Layer 7 of a small transformer language model trained on English Wikipedia (11 layers, counted from 0, width 128). Numbers have three digits each and are written without spaces.
A neuron adds its activation times its output weights to the MLP's output. To switch it off is to set its activation to zero at one token and run the rest of the model.
A neuron's activation on a vector x is GELU(weights . x + bias), where the dot is the dot product.

Input weights of the MLP neurons that the questions are about. A number n stands for (n - 500) times 0.0025.
n4 (bias -0.378): 608428291390375518433526514247375559457424620652614463523374451389378544540432390328855605711712360574459283586464371657459345361469466224487409527726388438518314842283633442526267609482307783605432655652571410526609126624686692390377560433478599523496433687648378200521420385590587487419320630314861604645559648458400623606557405267459596280415558636668548582880360221945566614415441
n48 (bias -0.259): 653104471238534492297512564404457586337610509587565798267543613531466748348362608604436582644526833312534500574590709619674508566542669517565366551500565622327458764650262652492767319662464500470696718644458483417470552555220260478719468385517542404411626410593850368492513544402554530320517530487532591500302330695663474638438837348370504356526337504419202483462684349271467583639354
n56 (bias -0.150): 564731785337152351559641302605504603386479395793539513461500504623402525445517425487470297717573749311431539393148426521509580784416302432337500726558434626821441602582483445447592224521692581440741433420651590409621613576563517708547634424725513456551483549619384413500339360564327326212175695550557789530535241548517447668496363309439644457359487569386400573314496235423672600424440
n124 (bias -0.529): 249662688291726590670440442350250500836542583622491442644638607695352392472462593360481423391628653537845762313701340434267341633664388566477500813684482397411561362490355599381556500200525424270442598448683133463596230570696364679452495681847600451599350798623576661437368612443500604568648297402595588457625845611740202299380262599166476287714570481260301476467595428424444519660572
n255 (bias -0.300): 398531603491619535593453648277414487292628545605452523644344631523291346394599530522642226726176464457979241560285618234809592333667550408382599544663377307289666513504315579564574630295727509527617483685412571341392559496229526604657618264595518609293482804469692788483465327620315659400344716531415533371329580384666563535296487500477378416655242415708500473588415347513373500746344
n347 (bias -0.301): 299525476471437106705275398583430606472320569548435196462466814453546450533581779434614317592180428609627504451606724584250467423496488454444585441463658591392641365365380604184706589403562408526548388433496563459266402554719538436305532469943387367254425846458479492560492362437463550492442307686528605699581680433521638537492614575556247723614616424327508658508614509290550706600492
n352 (bias -0.140): 500525432504322533587484239557685538468479521359545424395671578735337459765332593353363386351662513500651387560244670122526304637471386755333542413319448512492729504467386603700488550496417554693672668389344400649664462262745409597525457430524749526710537271318617335345107521583359459272569508692607658613521550516416353676459521723381419458384586600512334407748609432625430654405554
n447 (bias -0.167): 460607496665443496469341357636553205483544523409853703487571291359625408765563833135283540327460723329460344705375409580482360603434483561610135522534436570733382771571762839504565329705509416639663430412605732483419644723513654297361293277742593654328522346478429440492619559460333385480483571583589512674406535823428657404387607447409260473487461683462539693676616554673356452482500
n506 (bias -0.003): 445534427673554680496561598604722610745651401353496325415863500491525504416385455331441198538572787703449314460602358433457529402542468408685470487211387695308376206839269680241619262441592609398421703642550293394368517633591454474623312433521676375375417594483508333528391340576643475349553596417456582267428555787428690591426395400547607340584500394822438623538335616374533619604597

Output weights of the MLP neurons that the questions are about. A number n stands for (n - 500) times 0.0022.
n4: 746508657562564373515580279412674396698533605388504388587479549309773458463492434769543520715391500638420590601356331275496443295453547668296229564726563367551583694420254445344692438427420607687450440454569308369740612439306339588557382439534555493448488620431516412612662553534470451492634389425580493381461271327398584727648450652547530500277455323267500598538417550472546639727642
n48: 488624549405603623258522424524500615573346377810517281379600342383400484488550374633658399596388589430539658519681402531480657644225529289415445540492171547550217447504635441520172550742827436431402673658557392345408636431301767517610547422604644579603395426744707496534842557484439191601440773432527457484475455496278810436409360427587536374403737559580588465476298417568526565370550
n56: 576451497732714628519430480461573289616371619617380416309605569578618336554405397330639483336382478605402513658576539456607536302606425451431641189296484364678483580346483355536472383664409760465430595490333500506448529500588566364268477594562375452555482547400677374525345609422599658331289313520490513507558487526573597708481493497561339576435619620548705522634545561522518537409569
n124: 197514453216362388285654546437584591374340582578471481560285551580513613644682342294524742322384615393647332482642373518604644599760418317612611794403683637643472659034656355322603772401747354704505340379735250402606091513667236397713350264615662427862358518575420603559546397477379287694555401555549550566514528334597593509514387815495379435713662742296447571509481314165418680483495
n255: 663312741573641643452611627463534626797522291426595492243556769285528569599442559172430689527410334718362594482665298471385413452527418548500394590508463422493508336607369496440392500462752444524355599640668564413534261507368425516408581500706482356493442453394488416488447382519420300409343404669565726604722691365402715612515750428496545584285689563500574239635327554475514364549413
n347: 531682599185645545508457303519605385390459442373557368629284437215486532621419527492331289577613530451538660366381523358575555379524556415496683341558804263485582598366246603512636740294539763638449456645445516594388519456508700632335336456322594466554666646593521678338465476415598741687554536399320565552641543574453389423573174713327410402594577496736351721577585240409595378558638
n352: 634568601451482568487427442400363466455615380446625742544767637430631242321613397786486386528319611316392529428504793602694503563518461443664699274592439332457497386510521594574428490378413611507559443452593697398442453734507435424651530521510536737638291470470321478591585263618448510482574452269490423406320642656435478490416409389606520387489485496657504503310546412385621516547518
n447: 358378723416710669482610367355683654665336607416457466612433549552422553424427337515596535658337422486407450479602580368538381706396454533690527291507544672310481549508212504599579371436198598552572628365421537676640308433515373761486456489603540300526597547444580445643277639640676582484533568478450474553415383229314614496536250407677470713476719213617585632319698359388559394493593
n506: 469365369444337482453516456460442497548536513547639493701442657489699476606419560532675741634439285314634468552273609421590466424348507393456479873442523440428469558386517547641378765524602375639559475178324686464739460368598510504535300542588464480507474382666409568670347627584572609507500407568543397521433631442459288359593507451384503541474585631553542327466557472653373397754283

Each question names a token from some text and the token that comes next. It shows the vector x that enters the MLP there. A number n stands for (n - 500) times 0.015.

Then comes g, the gradient of the next token's log-probability with respect to the MLP's output, scaled to length 1. A neuron's effect is roughly proportional to its activation times (output weights . g). A number n stands for (n - 500) times 0.00073.

"ment", then " on"
x: 481421602426360612559725592541717477570412639541258475387623364526418385522449474645500493558402518359474488658591451450490461577459660564586601448383500593516338568334459610661538501393442574421314543545357610394565336597514583424537559640429560661531428364499454497399492449534370620769415530410445427520486528471329523588382463445569562585533559561441461611375426446609508425388468
g: 246352536479649468492546505462321619286294649488613697350460310556772492491618463703392543663762539548504390354364440707672497700464668463599362421597255378453410539681492414488516597329397582570243430564391736807537565596469605358495530447663423395512508650622533468490493368488361389313510531382484443663403281497623517722549629623406609485584380499490268504581504359557481459326536
Which neuron, switched off, raises the next token's probability most? n4

" M", then "ee"
x: 494511569552562482648556500518622426521432585521298522533623431479379350458523436625502543348418529518532509577511554471440408610550638488621474415380605576524474484505415602570456547508812537370401424462409547467572536550483469482302542628603461563374471484414588579392565407531361560687453424389411403475402451369457808433388515463503501537682456457466448566499501421623649332544481
g: 243387627189389702524464705664522552354541592683586513341493343414347369428565308512518515494610524551547694467638256588459425622506607504428610411546317562444501538584284628409507277408530607453458664420365754506426413397416434551496807607628426445571764497566297407606591496529507470345311314445371432510405523446419442632562454660610362440540646446614756692675580358371342621595638
Switching off which neuron hurts the next token most? n255

" f", then "ru"
x: 467478580370571443493680534549605551701514519554235492436555446521504334575476336569456473550326468430447480660474460543449529672553564556603571338411598598633473488484572577664514425538692473370388553478401590369473405498569409509540621638506495522466457551437416387401496496492383647611302472486400461492383398350530722411428465460445491686524531477529428528503502421534827465455488
g: 536647579460398522524446560353560428702656525797497499324443563481545334582585418660281602355744364673643196416577586528273412428345355659261444476341501343549405464415563455415553423563593537341628392527516500557339342584282658407569455339605616437495613427604580592534501510329498638320654526499465446381707699550488428488495397691536530618484525559524691657439542204745466488262722
Which two neurons, each switched off alone, lower its probability most, in order? n56, n347

"is", then " s"
x: 368416552445631554602529501514782469614375541516349627406629463607526444498540519546514542475552416405440499691553630462494439628467564543712561377393478685485467517529403590669506495476738543541298518468397490364546596466479464407461542494434555477499489358461483390453525421559330678520423560447453349540485359336569630391343481472519403412429490613510501585486573499502507325504528
g: 589467481474576449633396597518567330498631534539542601570547414785525291372507316356587539544444496247543473503312493432560654480389315553583639493644597453496628596217466293385594512591473661496536541489365491383771544543604642470314507510481524495575392453721494465635721551729520466267525332351559744243641264199395364498308636606639561430401308456613386466420589649409473551554737
Which two neurons, each switched off alone, lower its probability most, in order? n352, n506

" to", then " be"
x: 446571620381442579526692476536740518644462499458307466495664289562475390478589473539496542387419552317481389689492475532565562698547641407611530444459452616509450438424526517593499560585473516394558542554450552363585404577307403496564544546441441518429388268532467527417479409632426577649316420455397451655424574481439543452465595483572590574608489432525361506384538476576632536503463
g: 414400519445480563429586544597443528386822550419591342229537538503628620496596397610621593629501350558507641479440237261236738667637533624571525482531403629621251447516452218658661291489445409562366495578703551383378431449468443407524639367710693460477589633490454283538608300628484462489453548380457558610288507583436329463437437554555550471524448377747457358295609534802656416451607
Switching off which neuron hurts the next token most? n48

"et", then "c"
x: 470548431309633637515649494595751511608517539387389573422451462580386451488495429526548496564474375415580603493604430675487384664568578534613478451292607591517478416481495608441478555556503384468329546618387533299494485524534566621534497699398483501466413340514541391476498451492432543569542498465442387497638621423493621458287467635417566569444565424458380546415392412499689442477483
g: 418634704571542290477395484542491478489526781466487192531415589556294378688263495759527733471424415616712341546355672637343384347440697524390737435518452626367437543422397471408657418553539400677310458486720473640559613447394638536548298428467536593414456252584529258570526561428506498506742513550413553547432484411673324535565230505395419359503520663522456584579640449521519486758350
Which two neurons, each switched off alone, lower its probability most, in order? n506, n124

" the", then " d"
x: 544581652456505511519574563563685539489390555420427588444579323528477276526508460610495532494466516448436527580552552553551463509585649621647570274393496600530438492352578505636447551496579490472525496378407535424485513583584475473480502519492488444444412262634388430419496482642484579674326433619478470497461527464512686413444530436396545491495465539433347390491558384444624527519550
g: 562540481215684518538644492596622578385560675474376495534669541686435591424583618396449359555513537473636457739506273474434587520472542369720552504540456430740335534354275506647455420524527137459679589563524526536539340346533436770511481383546678403387688346600653558627658342436514614293639434340630560395613556389448311396516180397434311415415488491497426433388613722592491362405691
Switching off which neuron hurts the next token most? n447

"em", then "in"
x: 449565659283525516561639564438656524562530528415301523452603458441427477411459521631568549475466488317532604524557504599506358596480574576628517615349584641584345520590445560429533568529551485465473599490476406430604484496512510534598519692544603517481464481506588418397448442502441541747456515406422375542604412277499612483339367517402559489617511393352404495446416362531592232560431
g: 438439584468406588418517452635411568591437643326540440311513697484632338712559296450561555434344630553508446641371204522499439515345569329530545413349506570337566599613611606564644571613624589488600484486448763624558476520435491793382381603454452424547658598446517312446466473635552426455596575743465545336669425287759368505592377410517472288298720712523414357399378298307480821435326
Switching off which neuron hurts the next token most? n124

"ed", then " to"
x: 489472502484344611428656526587718468545469532570283479430596452589426324479475449590473481454477472431484325679640589555523368640449606519700595400413633529602386474426502529725411579518420493457468617507388528508401439668533469434486523667407561605558341382533440438362517552609494703578474437408459344578456532271401535610489451495465459549501487514440381631517447322603558363550487
g: 630357704526536551434691556601545449603485532471309433419508582320487634553581661594456486548591383337443469509377680252309457335533500381398367550395588370352472580487385517509566569570526265552402555501307454436547645575730271352395435388594569526676381156685487552223412496402729736513813666397333503512789522345562601356548471519518658618498540625391348496561472453613497743566516
Switching off which neuron hurts the next token most? n4

"op", then "is"
x: 402383565382521527425652460494722470649526568449195567423563393494435479435472386536589476378368588394485572597593506479479460705555516488742522427553592587493453538449493588663502461473658498498475541553488491383535523521498453468432554621402597475443405449472454458347573459631430665683520538462446399646571464429622572408290390533431427582419549469314384586462498496601660251576488
g: 396619529753605476616506543657452416484517370502628513340533663355597675551351573402671309527556566614355591343607408520272561355733563653440456551563506566445726471551399595404465675330687580482535531267427693476478230353571254666543522199262726414456637563419563479521448400603634511362367378457558530436345564722455614520622309379388528417685627362509528518350425569347608288517624
Which neuron, switched off, raises the next token's probability most? n48

" sp", then "un"
x: 456410562383558605500698556648635457506474530518233580465483401553423422503475328643426417584355572378528528596561478512527594581548620452504473435366579456553403367494543583624524442510613478474463607518336575423476584608597422451449630690522526447470575367584458351413519424482541614620271564382400401474432513364574762364470620513366533584586594490437420512407488453493563486506532
g: 254614583486768324259230557414541628457492596468570372622468235385606403621433481540484358423241485552600496445559433597436486465721455555455456399669423555552713503510401528684382446581797394507611466566689572543214499443480379497451401453580521471387421582473668522601594487347399381331497629481467580304588505539250652427687657595658396437567519450534709612639517683616692381180373
Switching off which neuron hurts the next token most? n48

" se", then "ver"
x: 510535693392500597528652522524712507446466353584173416503453523502565457578495490547523530487412478487471377611625586547439440631582584555501532345277517577552468520372531470560518567504486447431419573604450553382469433568568417489497588619428489533542439466364529486452552375603304585686361423345592433637402560199485710363486535417535416622545536457462483488503609566508599428487471
g: 350713591414510511392129398433499225473488528649568446757516492598406509499426573348106520403435547630578643635354563518392620496498577449609734513579375665263634505340552321490511763596410556412470544677678678627607460433490416786730563512440565493454565423486524470420472320612566420319477445637312458431653423538591654390396570524560547577495366659500416252447470473402637516465270
Switching off which neuron hurts the next token most? n347

" all", then " of"
x: 525491643434517461500699418562644425435529581405302562441627272617448345594528425577436459483352521395535569637510511497540446623487567496611441381452649608595418394403598476665507612542499485566458514493432421459446440434546470534555574637354520670457462374480546419365699449506346514579298561517502499541449594496472745444587516468457385594459547430437345412404539471516712416472532
g: 586569390472340496545584416391731423627451325534418576602669781737698490416275581407594521662391546444430647500573595258474543416431436689621658567377203616497400556417451557425413581504277620497560443456327529427519581545523756445592506743487585578531378363574311379510517637430511461601344327664458371707602502507380455621183404281667269467390586496416414685374474613389510697577441
Switching off which neuron hurts the next token most? n352

"8", then " c"
x: 484503604371516579547633564547600512607382478561315620360576371551438361577524393446577509387494417426427399652486492528499455697443639638452550430449561592502465495367494563680447503586502430341568509520447449466530514440561550532464617561338509617440456359541476516436581462686415626675485427527311473524625570316500718363532429537581302562499700397418404457495410458515567357490539
g: 440469552351245598723574417731505565553438602589453553543514404494527415593525612596329672489671504280426641416689619510567530466604480606568540370564320636573537439375389649633522555386288442668432367347275261352497731415470484469442419557693476384607455350624426212580470400743568727455496524609605216561446768352515612481582328291385399421451540482427486477393740472689545678437370
Switching off which neuron hurts the next token most? n352

"ed", then "ge"
x: 328497489392504546574621603510803510545580491421210542432551485584438429495480378537590540532525368507535572570572454649448319565598641611645526397271566588594364367473516588429550663496462485461434575515485543417456384562521567455572429714336448484441437399489466431554589474550478505608549508472412374520555468412491602515361389574481584615494553380458385597507509332535464435550455
g: 754523569416414359641348468306346562405442154536599522489512485439444432578609602628630735502531479480585397550211303527463525408497415464748458387507524383314417600363398227447639523554590349488725610358470629507449782625458632576591488517598725524589497573393413194689361612643519651428734169650630556417532596502631402347375462529631369566465430505483510606359538382492564511517514
Switching off which neuron hurts the next token most? n506